Layer 14 of a small transformer language model trained on English Wikipedia (24 layers, counted from 0, width 128).
A neuron's activation on a vector x is GELU(weights . x + bias), where the dot is the dot product.

Input weights of the MLP neurons that the questions are about. A number n stands for (n - 128) times 0.0083.
n37 (bias -0.164): 186, 141, 117, 139, 130, 114, 167, 89, 92, 113, 140, 114, 142, 152, 155, 122, 138, 107, 142, 85, 150, 164, 87, 160, 122, 156, 121, 119, 162, 102, 154, 113, 116, 187, 128, 144, 137, 106, 132, 132, 86, 134, 107, 177, 112, 129, 138, 139, 120, 140, 136, 140, 129, 111, 172, 103, 128, 107, 110, 124, 130, 83, 119, 159, 147, 115, 133, 127, 130, 175, 133, 114, 163, 151, 129, 146, 118, 120, 116, 145, 107, 139, 101, 151, 71, 127, 121, 130, 127, 157, 162, 105, 106, 102, 111, 91, 141, 105, 111, 111, 162, 137, 100, 158, 136, 103, 149, 126, 129, 144, 121, 124, 162, 145, 93, 62, 125, 168, 106, 119, 102, 143, 64, 124, 134, 148, 120, 147
n127 (bias -0.163): 114, 94, 147, 148, 98, 146, 138, 101, 91, 131, 129, 105, 143, 99, 152, 137, 140, 107, 122, 61, 115, 154, 112, 74, 145, 93, 118, 155, 126, 119, 144, 161, 126, 154, 98, 168, 125, 83, 121, 125, 140, 148, 141, 133, 116, 114, 124, 144, 172, 141, 154, 125, 78, 100, 162, 121, 168, 101, 97, 130, 67, 157, 148, 119, 89, 131, 155, 110, 183, 117, 89, 117, 117, 120, 131, 159, 101, 138, 158, 133, 109, 128, 116, 159, 76, 164, 132, 118, 156, 106, 139, 120, 189, 183, 191, 75, 139, 116, 127, 193, 134, 104, 139, 146, 124, 155, 113, 125, 121, 104, 128, 99, 77, 125, 106, 132, 207, 93, 162, 162, 169, 177, 89, 132, 91, 109, 133, 150
n145 (bias -0.105): 136, 121, 147, 121, 160, 112, 137, 140, 127, 127, 128, 126, 193, 115, 115, 140, 119, 134, 117, 131, 99, 132, 117, 122, 83, 97, 124, 87, 154, 143, 131, 148, 92, 150, 148, 97, 120, 167, 145, 174, 145, 119, 146, 133, 159, 123, 135, 107, 184, 106, 109, 105, 142, 126, 177, 123, 108, 100, 123, 150, 122, 109, 100, 163, 169, 143, 158, 101, 121, 129, 84, 80, 100, 122, 154, 133, 122, 128, 139, 104, 154, 153, 142, 127, 114, 130, 117, 91, 131, 154, 144, 152, 129, 151, 131, 109, 120, 136, 154, 138, 109, 130, 105, 96, 153, 131, 126, 112, 140, 112, 220, 84, 126, 124, 115, 104, 120, 99, 142, 117, 120, 92, 126, 144, 91, 144, 108, 126
n168 (bias -0.121): 144, 99, 112, 114, 153, 160, 142, 78, 124, 155, 120, 107, 107, 145, 129, 146, 148, 132, 151, 93, 144, 88, 167, 141, 119, 127, 114, 90, 107, 133, 172, 97, 145, 134, 164, 142, 132, 141, 160, 121, 93, 149, 162, 123, 116, 95, 176, 141, 124, 173, 130, 160, 102, 130, 101, 88, 139, 103, 100, 157, 131, 169, 153, 144, 121, 134, 151, 142, 131, 173, 132, 114, 115, 82, 124, 106, 166, 163, 135, 133, 101, 83, 69, 135, 144, 142, 127, 106, 137, 126, 117, 122, 132, 102, 117, 133, 151, 91, 129, 88, 125, 164, 163, 124, 99, 113, 56, 180, 129, 85, 68, 148, 133, 135, 136, 116, 131, 117, 182, 168, 128, 128, 131, 130, 123, 96, 159, 113
n173 (bias -0.127): 115, 120, 148, 147, 72, 84, 151, 125, 162, 86, 127, 82, 131, 150, 106, 97, 134, 153, 160, 103, 150, 136, 174, 118, 142, 122, 84, 136, 116, 121, 96, 180, 145, 169, 144, 165, 135, 97, 134, 148, 152, 155, 183, 120, 45, 125, 123, 96, 146, 118, 71, 138, 160, 196, 158, 108, 130, 131, 146, 77, 126, 100, 114, 149, 126, 92, 103, 103, 114, 66, 164, 114, 150, 119, 142, 75, 132, 133, 106, 107, 164, 106, 140, 143, 136, 146, 105, 109, 101, 144, 202, 145, 101, 115, 107, 112, 135, 160, 65, 155, 131, 121, 81, 111, 138, 132, 120, 145, 111, 110, 165, 164, 135, 147, 174, 139, 88, 132, 130, 160, 106, 139, 131, 135, 112, 157, 144, 168
n194 (bias -0.107): 73, 103, 173, 113, 116, 122, 86, 140, 115, 139, 125, 103, 106, 116, 189, 129, 114, 106, 155, 162, 99, 154, 117, 108, 153, 137, 107, 124, 109, 190, 108, 107, 144, 113, 148, 195, 152, 113, 97, 182, 109, 152, 108, 119, 139, 82, 164, 121, 106, 91, 118, 137, 109, 105, 160, 130, 189, 124, 100, 105, 111, 140, 136, 153, 134, 110, 118, 75, 122, 96, 130, 133, 151, 163, 162, 172, 154, 109, 108, 102, 130, 154, 100, 130, 172, 105, 160, 152, 95, 137, 135, 123, 128, 122, 112, 133, 112, 172, 69, 124, 133, 95, 153, 144, 136, 135, 129, 144, 144, 132, 169, 50, 151, 120, 123, 118, 140, 119, 118, 133, 164, 105, 126, 143, 147, 159, 102, 70
n227 (bias -0.181): 165, 57, 153, 170, 125, 106, 142, 67, 154, 148, 149, 78, 117, 162, 90, 118, 127, 106, 109, 124, 91, 112, 133, 108, 104, 113, 92, 74, 158, 140, 129, 90, 104, 150, 119, 108, 118, 168, 61, 132, 155, 124, 180, 94, 142, 131, 132, 119, 100, 126, 139, 129, 142, 144, 141, 103, 106, 128, 119, 181, 125, 146, 161, 88, 78, 125, 161, 126, 132, 132, 135, 44, 155, 179, 147, 140, 169, 129, 106, 174, 124, 123, 128, 85, 159, 105, 112, 131, 197, 104, 151, 152, 126, 106, 93, 147, 125, 196, 105, 127, 178, 105, 146, 127, 97, 176, 125, 134, 125, 145, 158, 145, 88, 148, 79, 160, 147, 157, 128, 92, 165, 109, 152, 119, 104, 109, 125, 143
n271 (bias -0.130): 135, 137, 136, 138, 155, 153, 104, 135, 84, 113, 155, 149, 150, 129, 96, 161, 144, 118, 144, 123, 100, 140, 143, 170, 116, 122, 129, 109, 155, 124, 172, 105, 117, 107, 135, 140, 154, 147, 127, 105, 86, 104, 148, 87, 114, 117, 137, 92, 175, 174, 112, 193, 173, 105, 122, 135, 144, 134, 104, 125, 120, 117, 107, 142, 102, 114, 115, 166, 130, 104, 157, 143, 149, 140, 86, 137, 149, 112, 102, 108, 151, 137, 108, 126, 155, 117, 133, 89, 119, 93, 131, 139, 128, 150, 129, 109, 100, 113, 118, 107, 130, 162, 116, 95, 169, 121, 103, 116, 114, 139, 169, 129, 145, 124, 82, 149, 89, 173, 103, 97, 118, 109, 106, 122, 117, 135, 148, 157
n328 (bias -0.088): 198, 187, 174, 97, 95, 119, 145, 96, 120, 110, 88, 113, 86, 125, 106, 133, 137, 131, 160, 140, 160, 139, 114, 172, 125, 171, 130, 124, 131, 133, 145, 106, 137, 112, 131, 174, 95, 154, 119, 136, 111, 78, 156, 88, 127, 147, 131, 116, 144, 125, 153, 116, 142, 103, 151, 151, 86, 86, 153, 96, 139, 73, 126, 123, 148, 85, 99, 141, 185, 110, 146, 88, 91, 134, 118, 159, 132, 89, 131, 197, 148, 120, 164, 119, 110, 70, 97, 132, 122, 177, 102, 121, 109, 132, 178, 182, 110, 171, 109, 166, 85, 135, 106, 126, 81, 152, 93, 179, 134, 96, 134, 153, 94, 126, 120, 84, 148, 121, 124, 117, 107, 96, 107, 100, 130, 136, 153, 140
n331 (bias -0.097): 70, 105, 128, 131, 131, 146, 104, 140, 112, 111, 129, 156, 151, 139, 140, 152, 118, 106, 125, 91, 91, 127, 124, 150, 70, 127, 152, 151, 145, 141, 87, 139, 121, 124, 163, 125, 158, 134, 142, 155, 161, 110, 132, 155, 118, 143, 140, 124, 126, 158, 122, 121, 141, 127, 130, 180, 154, 94, 86, 100, 145, 142, 132, 141, 141, 145, 169, 73, 117, 129, 107, 135, 129, 97, 155, 107, 98, 78, 107, 122, 169, 151, 147, 109, 120, 130, 113, 146, 195, 148, 140, 133, 114, 138, 122, 167, 140, 103, 132, 89, 134, 123, 129, 74, 159, 129, 104, 111, 156, 101, 110, 107, 100, 167, 127, 128, 101, 118, 115, 108, 160, 109, 156, 110, 117, 131, 139, 124
n335 (bias -0.055): 117, 105, 70, 119, 75, 97, 164, 159, 96, 85, 193, 144, 138, 162, 146, 123, 102, 83, 163, 133, 134, 108, 101, 120, 118, 131, 161, 131, 126, 123, 143, 105, 103, 93, 154, 133, 125, 165, 168, 116, 172, 135, 84, 126, 105, 146, 68, 141, 120, 143, 156, 121, 177, 207, 177, 124, 171, 140, 104, 137, 124, 174, 197, 80, 109, 156, 108, 133, 113, 112, 123, 94, 119, 171, 149, 118, 91, 103, 130, 136, 153, 154, 129, 172, 89, 61, 76, 119, 136, 145, 164, 134, 123, 102, 127, 160, 121, 122, 120, 106, 123, 111, 184, 142, 138, 139, 103, 130, 189, 141, 149, 104, 142, 83, 152, 85, 126, 14, 121, 89, 146, 90, 115, 111, 137, 99, 142, 55
n364 (bias -0.147): 117, 121, 117, 141, 145, 110, 166, 137, 110, 123, 119, 116, 110, 99, 159, 140, 166, 168, 135, 159, 67, 110, 103, 104, 157, 143, 172, 164, 95, 140, 118, 115, 83, 76, 104, 151, 174, 88, 119, 118, 140, 122, 125, 178, 169, 170, 102, 112, 106, 91, 144, 126, 134, 155, 119, 95, 102, 115, 152, 117, 126, 124, 82, 165, 83, 168, 134, 114, 113, 142, 124, 168, 82, 95, 118, 127, 170, 150, 146, 103, 128, 145, 61, 148, 129, 145, 121, 108, 127, 115, 83, 109, 105, 156, 144, 78, 110, 156, 146, 182, 103, 107, 130, 123, 150, 172, 109, 126, 103, 133, 113, 126, 152, 134, 124, 151, 130, 129, 178, 141, 100, 128, 141, 140, 136, 166, 147, 127
n369 (bias -0.166): 111, 159, 146, 171, 148, 8, 146, 158, 134, 128, 119, 82, 92, 116, 153, 204, 154, 137, 82, 139, 177, 136, 104, 109, 143, 135, 195, 114, 133, 141, 110, 110, 87, 112, 65, 177, 162, 120, 109, 149, 127, 81, 102, 157, 159, 138, 133, 113, 79, 136, 134, 122, 143, 125, 156, 131, 128, 117, 98, 142, 128, 110, 103, 108, 119, 123, 114, 80, 174, 113, 104, 59, 116, 131, 126, 188, 125, 165, 134, 142, 141, 75, 173, 187, 100, 96, 146, 135, 184, 98, 79, 202, 123, 105, 138, 122, 79, 76, 176, 177, 150, 75, 81, 150, 132, 120, 98, 95, 164, 123, 125, 116, 175, 120, 159, 105, 128, 161, 98, 104, 107, 165, 146, 106, 147, 131, 98, 131
n403 (bias -0.137): 119, 122, 100, 100, 59, 115, 123, 163, 84, 91, 103, 117, 145, 131, 154, 165, 154, 163, 148, 135, 133, 174, 159, 144, 148, 89, 111, 72, 90, 127, 109, 159, 129, 111, 145, 130, 152, 132, 150, 132, 126, 110, 160, 116, 107, 146, 84, 196, 114, 175, 76, 147, 92, 165, 120, 154, 147, 98, 124, 174, 173, 135, 135, 118, 82, 84, 120, 89, 132, 62, 119, 114, 109, 72, 104, 153, 110, 138, 139, 125, 110, 150, 140, 152, 87, 140, 165, 101, 125, 139, 116, 131, 139, 160, 139, 157, 152, 165, 164, 88, 173, 161, 115, 144, 184, 100, 148, 151, 140, 101, 100, 134, 76, 110, 97, 142, 151, 135, 125, 86, 140, 126, 124, 103, 136, 110, 156, 136
n443 (bias -0.139): 154, 125, 133, 122, 148, 187, 164, 119, 105, 135, 102, 133, 129, 169, 121, 150, 127, 124, 165, 120, 99, 99, 111, 129, 145, 112, 104, 151, 159, 137, 122, 151, 128, 59, 183, 169, 105, 105, 112, 120, 72, 166, 130, 113, 107, 149, 164, 196, 127, 118, 132, 118, 125, 87, 121, 101, 136, 126, 105, 97, 141, 148, 99, 67, 122, 144, 110, 135, 149, 120, 166, 100, 83, 90, 106, 134, 117, 153, 175, 126, 136, 95, 110, 98, 134, 89, 107, 131, 149, 99, 112, 188, 101, 136, 158, 89, 151, 150, 115, 132, 135, 88, 118, 133, 150, 138, 142, 147, 130, 141, 190, 131, 139, 95, 113, 150, 124, 158, 118, 116, 161, 102, 116, 77, 150, 188, 156, 101
n453 (bias -0.148): 129, 139, 108, 107, 118, 109, 125, 94, 123, 127, 116, 114, 163, 126, 124, 144, 117, 138, 176, 93, 128, 153, 137, 107, 171, 143, 86, 116, 100, 171, 98, 134, 100, 113, 146, 165, 83, 135, 119, 149, 131, 165, 153, 114, 130, 145, 107, 167, 93, 134, 161, 165, 167, 187, 139, 172, 130, 124, 132, 102, 109, 137, 112, 143, 127, 118, 102, 104, 98, 149, 123, 107, 116, 149, 111, 132, 133, 70, 116, 95, 121, 85, 89, 92, 172, 148, 85, 151, 98, 147, 157, 79, 160, 109, 131, 119, 103, 140, 147, 126, 161, 115, 103, 127, 123, 92, 119, 141, 134, 113, 115, 151, 147, 94, 111, 122, 100, 166, 141, 145, 118, 102, 164, 146, 158, 170, 153, 126
n491 (bias -0.123): 124, 114, 157, 101, 129, 165, 168, 144, 150, 150, 127, 117, 123, 87, 117, 97, 111, 73, 121, 182, 94, 153, 104, 131, 142, 104, 99, 115, 129, 138, 101, 115, 71, 128, 84, 150, 183, 148, 170, 87, 127, 145, 135, 123, 143, 84, 113, 101, 125, 135, 138, 121, 128, 202, 100, 116, 112, 82, 158, 121, 122, 118, 123, 120, 127, 170, 136, 153, 141, 149, 132, 119, 135, 126, 100, 128, 58, 127, 164, 135, 125, 111, 147, 175, 117, 141, 132, 129, 118, 171, 127, 125, 97, 122, 134, 146, 134, 87, 127, 140, 127, 135, 145, 162, 124, 136, 142, 143, 140, 161, 107, 125, 130, 122, 125, 133, 136, 124, 88, 132, 101, 129, 153, 121, 154, 104, 178, 99
n495 (bias -0.114): 144, 153, 135, 106, 94, 107, 172, 123, 161, 107, 135, 88, 167, 117, 84, 81, 118, 125, 145, 110, 133, 133, 135, 72, 141, 157, 145, 138, 89, 77, 144, 131, 150, 145, 168, 117, 148, 99, 132, 137, 159, 148, 210, 147, 159, 105, 97, 151, 77, 133, 97, 139, 173, 132, 163, 174, 139, 107, 82, 142, 168, 87, 91, 137, 107, 121, 137, 147, 104, 116, 95, 86, 134, 107, 157, 132, 122, 107, 149, 125, 139, 129, 127, 183, 162, 125, 151, 103, 132, 134, 171, 118, 144, 106, 117, 158, 144, 101, 157, 109, 115, 113, 97, 151, 200, 133, 100, 69, 87, 89, 142, 95, 157, 107, 165, 131, 124, 147, 116, 119, 97, 142, 83, 124, 91, 130, 60, 169
n504 (bias -0.082): 134, 136, 125, 117, 115, 124, 107, 190, 168, 122, 155, 159, 126, 139, 154, 183, 128, 136, 105, 151, 118, 143, 156, 86, 137, 129, 165, 204, 51, 175, 78, 155, 151, 112, 119, 118, 103, 134, 122, 137, 106, 152, 107, 107, 138, 132, 152, 134, 141, 128, 77, 155, 145, 53, 125, 99, 105, 116, 136, 161, 146, 128, 94, 156, 116, 132, 118, 108, 171, 134, 112, 91, 135, 194, 150, 139, 130, 137, 103, 153, 121, 105, 167, 65, 121, 95, 65, 131, 140, 141, 107, 133, 130, 140, 137, 149, 101, 84, 116, 135, 183, 82, 157, 107, 122, 172, 142, 164, 178, 139, 158, 136, 83, 77, 131, 81, 120, 137, 111, 147, 117, 104, 119, 82, 136, 101, 88, 146

Each question shows a token from some text and the vector x that enters the MLP there. A number n stands for (n - 128) times 0.043.

" |": 129, 117, 77, 94, 99, 130, 92, 115, 99, 120, 126, 168, 100, 122, 137, 111, 151, 103, 115, 138, 202, 124, 106, 102, 121, 161, 138, 132, 133, 134, 152, 151, 166, 104, 151, 118, 158, 137, 105, 76, 119, 124, 102, 119, 133, 92, 102, 105, 149, 106, 104, 92, 172, 103, 135, 150, 87, 127, 150, 119, 169, 118, 111, 128, 168, 126, 199, 150, 140, 119, 112, 188, 130, 151, 117, 118, 129, 128, 160, 129, 171, 142, 109, 123, 113, 148, 159, 146, 140, 114, 114, 126, 201, 132, 97, 42, 125, 128, 102, 127, 91, 145, 137, 136, 125, 129, 148, 133, 82, 127, 116, 144, 117, 133, 165, 181, 111, 100, 128, 93, 145, 139, 199, 163, 158, 95, 95, 132
Which of these neurons fires most? n364

"-": 139, 123, 128, 101, 140, 129, 54, 93, 98, 108, 131, 158, 126, 138, 160, 90, 134, 84, 126, 167, 150, 108, 105, 132, 116, 158, 129, 139, 127, 128, 152, 151, 164, 98, 129, 113, 114, 140, 147, 115, 131, 110, 92, 119, 141, 122, 87, 103, 143, 141, 150, 124, 181, 146, 147, 161, 99, 111, 145, 115, 123, 124, 90, 91, 173, 93, 169, 185, 136, 122, 97, 177, 114, 145, 155, 105, 98, 118, 128, 147, 180, 122, 105, 101, 134, 128, 127, 161, 128, 122, 85, 128, 163, 109, 102, 69, 95, 141, 132, 128, 131, 162, 152, 152, 113, 105, 155, 137, 102, 142, 105, 137, 140, 150, 149, 152, 87, 132, 104, 134, 116, 177, 180, 152, 122, 95, 114, 130
Which of these neurons fires most? n271

" a": 166, 105, 126, 87, 131, 85, 124, 96, 126, 158, 116, 152, 141, 113, 171, 104, 142, 138, 124, 135, 142, 119, 111, 127, 118, 180, 122, 127, 116, 111, 117, 173, 157, 119, 111, 146, 104, 116, 143, 90, 125, 106, 76, 124, 130, 99, 132, 109, 160, 127, 121, 114, 153, 146, 135, 140, 123, 150, 135, 111, 146, 88, 131, 87, 218, 98, 157, 157, 127, 130, 113, 148, 103, 103, 174, 124, 106, 146, 128, 103, 169, 141, 92, 142, 99, 144, 172, 141, 116, 118, 129, 106, 191, 107, 75, 52, 124, 104, 94, 121, 121, 151, 126, 149, 144, 107, 190, 139, 123, 156, 151, 135, 162, 152, 141, 132, 103, 155, 93, 100, 156, 150, 175, 174, 121, 106, 105, 140
The three highest activations, in order: n37, n173, n145

"O": 163, 119, 140, 123, 118, 110, 77, 89, 126, 117, 114, 149, 112, 128, 149, 106, 139, 95, 119, 155, 104, 116, 142, 109, 100, 163, 128, 120, 125, 110, 103, 110, 159, 110, 120, 136, 96, 140, 126, 116, 163, 124, 104, 136, 116, 105, 114, 122, 166, 106, 128, 100, 147, 161, 109, 169, 83, 136, 168, 147, 165, 109, 133, 87, 160, 77, 146, 169, 121, 157, 97, 190, 86, 120, 158, 97, 142, 161, 144, 120, 165, 129, 101, 114, 120, 102, 158, 152, 138, 124, 97, 90, 191, 169, 112, 51, 118, 110, 143, 130, 115, 153, 150, 119, 122, 132, 188, 128, 90, 171, 146, 114, 136, 159, 170, 185, 119, 153, 125, 105, 139, 160, 131, 149, 132, 103, 79, 140
The most active neuron and its activation: n364, at about 1.6

"ist": 94, 135, 98, 101, 110, 100, 112, 91, 156, 144, 109, 147, 103, 145, 162, 127, 159, 101, 141, 162, 162, 151, 152, 124, 127, 109, 116, 171, 115, 85, 103, 136, 171, 103, 169, 102, 67, 133, 91, 120, 160, 89, 88, 99, 113, 113, 114, 146, 179, 90, 118, 110, 141, 120, 115, 159, 97, 179, 175, 135, 138, 143, 138, 80, 174, 108, 166, 109, 133, 153, 107, 148, 103, 129, 182, 122, 99, 169, 124, 101, 157, 132, 119, 132, 112, 119, 128, 137, 131, 146, 130, 117, 155, 125, 73, 80, 113, 125, 153, 146, 124, 160, 126, 130, 90, 89, 166, 138, 102, 144, 108, 127, 169, 126, 172, 164, 121, 127, 97, 154, 170, 125, 142, 173, 141, 106, 119, 166
Which of these neurons fires most? n173

" A": 181, 78, 118, 74, 134, 110, 108, 87, 90, 125, 127, 156, 121, 131, 146, 99, 141, 84, 125, 132, 167, 137, 130, 137, 118, 178, 122, 107, 137, 138, 125, 130, 172, 118, 134, 125, 111, 107, 143, 98, 125, 97, 73, 130, 130, 129, 91, 109, 161, 141, 129, 106, 151, 142, 118, 148, 85, 110, 147, 149, 147, 88, 134, 115, 127, 100, 188, 188, 126, 148, 108, 156, 142, 136, 147, 92, 95, 138, 134, 149, 180, 135, 104, 123, 110, 144, 144, 158, 125, 119, 89, 104, 159, 132, 100, 62, 131, 118, 112, 128, 111, 171, 139, 165, 117, 113, 196, 156, 79, 152, 105, 131, 150, 141, 141, 161, 97, 148, 128, 117, 124, 178, 164, 158, 136, 117, 99, 143
Which two neurons fire most, strongest first? n37, n491

"ate": 150, 128, 80, 70, 118, 122, 106, 111, 140, 133, 100, 139, 73, 123, 165, 124, 177, 125, 130, 174, 159, 129, 147, 124, 143, 173, 125, 143, 130, 115, 106, 131, 195, 93, 149, 137, 90, 143, 124, 107, 132, 95, 116, 113, 127, 99, 88, 120, 143, 103, 124, 102, 140, 119, 88, 147, 82, 164, 153, 106, 164, 105, 133, 86, 142, 122, 173, 181, 123, 158, 91, 155, 115, 130, 159, 112, 114, 130, 107, 113, 204, 134, 107, 116, 113, 130, 147, 137, 125, 116, 111, 102, 157, 156, 85, 86, 106, 126, 179, 149, 137, 133, 172, 147, 92, 117, 158, 130, 125, 143, 149, 171, 108, 136, 162, 164, 91, 121, 119, 136, 149, 117, 170, 143, 106, 88, 98, 164
Which two neurons fire most, strongest first? n504, n328

"ph": 134, 133, 144, 83, 96, 116, 111, 102, 142, 129, 138, 148, 103, 113, 143, 149, 171, 106, 109, 140, 148, 106, 116, 117, 126, 135, 103, 130, 127, 105, 129, 148, 156, 95, 127, 122, 101, 162, 124, 50, 145, 97, 92, 105, 138, 82, 122, 123, 145, 95, 142, 133, 134, 129, 108, 139, 97, 120, 159, 138, 149, 145, 128, 91, 187, 151, 193, 130, 142, 124, 99, 195, 75, 151, 162, 135, 104, 132, 124, 137, 167, 101, 144, 126, 135, 141, 130, 92, 134, 99, 85, 89, 215, 130, 94, 75, 148, 109, 139, 172, 134, 177, 158, 133, 131, 118, 132, 136, 95, 128, 115, 136, 140, 106, 156, 174, 97, 104, 136, 152, 175, 168, 152, 177, 131, 98, 97, 131
The three highest activations, in order: n127, n168, n491

"born": 106, 117, 98, 111, 127, 92, 106, 106, 157, 136, 115, 136, 139, 127, 147, 111, 136, 109, 141, 178, 175, 110, 129, 135, 119, 168, 130, 131, 108, 109, 132, 166, 151, 90, 133, 112, 86, 113, 156, 128, 146, 121, 97, 73, 129, 110, 106, 64, 149, 153, 113, 129, 173, 135, 128, 153, 93, 139, 173, 133, 158, 113, 137, 64, 189, 109, 163, 139, 139, 94, 83, 151, 108, 106, 164, 125, 124, 121, 114, 100, 191, 126, 147, 111, 109, 128, 164, 158, 133, 131, 96, 126, 198, 108, 107, 80, 136, 163, 134, 140, 138, 135, 132, 134, 118, 104, 152, 135, 94, 120, 136, 152, 146, 141, 166, 121, 88, 106, 92, 81, 138, 171, 133, 159, 147, 138, 116, 153
The most active neuron and its activation: n173, at about 2.8

" located": 119, 125, 99, 90, 161, 99, 119, 96, 142, 111, 106, 155, 114, 138, 147, 126, 127, 104, 136, 148, 190, 124, 151, 116, 137, 149, 92, 125, 94, 136, 141, 145, 171, 103, 107, 140, 101, 125, 123, 110, 146, 120, 133, 100, 135, 104, 117, 104, 199, 110, 126, 116, 185, 104, 100, 155, 95, 134, 134, 133, 199, 115, 133, 105, 171, 115, 171, 141, 162, 146, 107, 155, 101, 148, 157, 110, 149, 126, 112, 96, 188, 140, 125, 119, 116, 119, 152, 159, 138, 114, 119, 120, 189, 115, 98, 91, 137, 111, 122, 149, 109, 122, 144, 179, 89, 99, 159, 115, 79, 128, 155, 150, 115, 116, 138, 152, 96, 97, 97, 94, 146, 145, 146, 122, 146, 131, 110, 109
Which of these neurons fires most? n328

"d": 121, 132, 112, 69, 111, 128, 111, 97, 108, 124, 96, 122, 87, 126, 135, 135, 161, 120, 128, 130, 162, 112, 109, 118, 157, 163, 139, 177, 132, 131, 110, 147, 140, 90, 111, 109, 72, 175, 135, 103, 136, 146, 94, 105, 126, 123, 90, 130, 186, 99, 119, 113, 143, 97, 115, 164, 103, 95, 192, 141, 166, 130, 114, 116, 147, 95, 164, 124, 135, 173, 124, 137, 102, 132, 136, 131, 90, 131, 136, 144, 192, 112, 128, 110, 95, 156, 144, 120, 136, 73, 106, 135, 172, 112, 118, 79, 146, 111, 137, 163, 123, 139, 167, 138, 92, 115, 169, 174, 115, 124, 138, 141, 130, 120, 155, 180, 89, 143, 101, 182, 138, 145, 145, 144, 158, 92, 95, 144
The most active neuron and its activation: n504, at about 4.5

"S": 108, 122, 123, 122, 113, 119, 72, 102, 130, 127, 84, 168, 127, 131, 155, 141, 133, 138, 153, 146, 161, 120, 129, 134, 129, 178, 119, 93, 96, 141, 106, 156, 153, 108, 139, 116, 92, 147, 133, 104, 119, 109, 80, 111, 160, 111, 148, 139, 167, 109, 127, 119, 144, 145, 137, 171, 111, 127, 126, 137, 113, 129, 137, 75, 157, 113, 208, 184, 152, 162, 70, 177, 116, 111, 140, 90, 113, 160, 144, 95, 199, 152, 119, 126, 135, 147, 160, 134, 119, 110, 80, 110, 154, 135, 85, 82, 120, 116, 122, 116, 89, 122, 120, 172, 158, 116, 178, 117, 106, 158, 95, 146, 160, 127, 146, 130, 61, 176, 71, 140, 135, 124, 143, 176, 135, 104, 104, 118
Which of these neurons fires most? n453

"),": 124, 131, 105, 100, 113, 83, 113, 108, 99, 129, 114, 122, 137, 121, 166, 89, 134, 110, 142, 142, 189, 119, 106, 123, 114, 146, 119, 123, 94, 124, 150, 149, 171, 127, 118, 123, 70, 159, 136, 97, 125, 112, 110, 115, 113, 107, 105, 110, 142, 130, 126, 139, 168, 138, 122, 175, 89, 139, 116, 82, 118, 130, 131, 102, 195, 116, 174, 161, 152, 133, 88, 166, 108, 122, 123, 117, 133, 134, 118, 108, 212, 146, 82, 135, 139, 125, 145, 137, 110, 120, 84, 124, 161, 101, 97, 70, 122, 138, 99, 132, 139, 159, 137, 170, 147, 90, 173, 126, 96, 134, 129, 143, 136, 167, 154, 198, 103, 142, 120, 108, 158, 148, 165, 161, 166, 121, 101, 141
The three highest activations, in order: n453, n173, n271

" G": 125, 103, 129, 107, 101, 119, 116, 100, 95, 109, 117, 141, 98, 135, 159, 96, 144, 94, 110, 129, 168, 130, 116, 133, 117, 161, 134, 113, 132, 119, 108, 155, 161, 120, 119, 159, 124, 120, 115, 109, 118, 137, 88, 117, 124, 114, 114, 118, 157, 91, 126, 148, 132, 140, 128, 151, 101, 126, 160, 116, 161, 86, 125, 121, 172, 128, 205, 167, 111, 118, 95, 175, 146, 165, 145, 142, 131, 113, 152, 118, 190, 101, 115, 125, 136, 145, 165, 137, 106, 107, 113, 109, 206, 123, 97, 82, 126, 118, 115, 129, 100, 189, 162, 146, 118, 122, 172, 127, 42, 162, 124, 128, 120, 106, 163, 160, 89, 119, 106, 97, 152, 153, 209, 160, 167, 91, 83, 151
Which of these neurons fires most? n194

"min": 103, 122, 120, 112, 146, 117, 90, 113, 120, 115, 141, 142, 99, 127, 157, 125, 162, 111, 137, 130, 178, 112, 154, 98, 130, 156, 137, 133, 109, 104, 91, 149, 181, 96, 171, 129, 50, 160, 106, 105, 167, 121, 81, 98, 124, 116, 110, 116, 181, 93, 119, 110, 161, 136, 119, 126, 106, 118, 136, 148, 140, 158, 126, 79, 159, 93, 194, 123, 112, 113, 107, 172, 155, 137, 196, 123, 127, 116, 124, 112, 173, 120, 111, 115, 114, 131, 112, 131, 110, 158, 128, 99, 164, 109, 78, 85, 140, 119, 137, 150, 129, 167, 148, 137, 131, 127, 205, 134, 125, 137, 153, 130, 139, 109, 152, 169, 98, 113, 126, 95, 150, 166, 146, 144, 127, 80, 114, 136
The three highest activations, in order: n335, n504, n173

" of": 111, 151, 122, 121, 127, 114, 108, 129, 92, 102, 101, 117, 148, 135, 130, 139, 158, 78, 136, 143, 154, 123, 115, 114, 147, 158, 119, 127, 92, 141, 122, 140, 167, 91, 128, 137, 123, 132, 78, 113, 173, 103, 118, 118, 138, 96, 88, 90, 175, 113, 134, 111, 183, 121, 104, 158, 115, 136, 140, 113, 153, 130, 114, 87, 172, 110, 192, 126, 134, 162, 135, 181, 120, 135, 133, 118, 126, 131, 135, 109, 175, 123, 96, 133, 117, 142, 161, 123, 135, 133, 140, 123, 201, 95, 80, 88, 153, 136, 148, 142, 112, 150, 104, 166, 110, 122, 158, 115, 89, 141, 111, 114, 149, 127, 144, 153, 76, 130, 100, 98, 163, 163, 175, 123, 134, 115, 79, 140
Which of these neurons fires most? n495

"r": 145, 137, 104, 91, 113, 119, 81, 70, 112, 141, 93, 148, 112, 146, 145, 144, 146, 93, 139, 134, 173, 75, 101, 133, 122, 170, 114, 140, 114, 96, 135, 125, 146, 76, 158, 98, 80, 122, 149, 129, 114, 91, 79, 107, 131, 121, 110, 167, 137, 138, 142, 130, 120, 141, 126, 118, 142, 133, 150, 147, 116, 120, 145, 103, 177, 131, 180, 185, 121, 144, 90, 182, 131, 126, 141, 126, 107, 159, 140, 99, 174, 119, 124, 133, 112, 134, 184, 176, 125, 120, 100, 131, 192, 116, 95, 107, 133, 100, 120, 125, 132, 141, 166, 134, 89, 120, 169, 114, 112, 150, 118, 142, 158, 91, 168, 131, 65, 167, 107, 117, 139, 178, 181, 150, 146, 131, 83, 124
Which of these neurons fires most? n168

",": 130, 135, 115, 87, 106, 84, 103, 97, 135, 148, 139, 142, 108, 114, 152, 105, 161, 119, 126, 146, 152, 105, 103, 111, 133, 144, 108, 135, 130, 117, 138, 171, 161, 96, 125, 124, 93, 172, 143, 112, 161, 114, 94, 108, 124, 107, 87, 115, 162, 118, 134, 135, 170, 130, 114, 180, 95, 152, 131, 110, 117, 112, 111, 102, 199, 122, 165, 163, 140, 169, 93, 171, 72, 141, 118, 131, 108, 137, 113, 119, 160, 130, 95, 113, 122, 128, 165, 141, 122, 132, 113, 118, 164, 98, 110, 28, 129, 129, 116, 140, 107, 169, 159, 158, 137, 110, 181, 107, 124, 158, 146, 110, 158, 138, 141, 174, 96, 130, 106, 114, 133, 163, 157, 172, 117, 102, 112, 142
Which of these neurons fires most? n453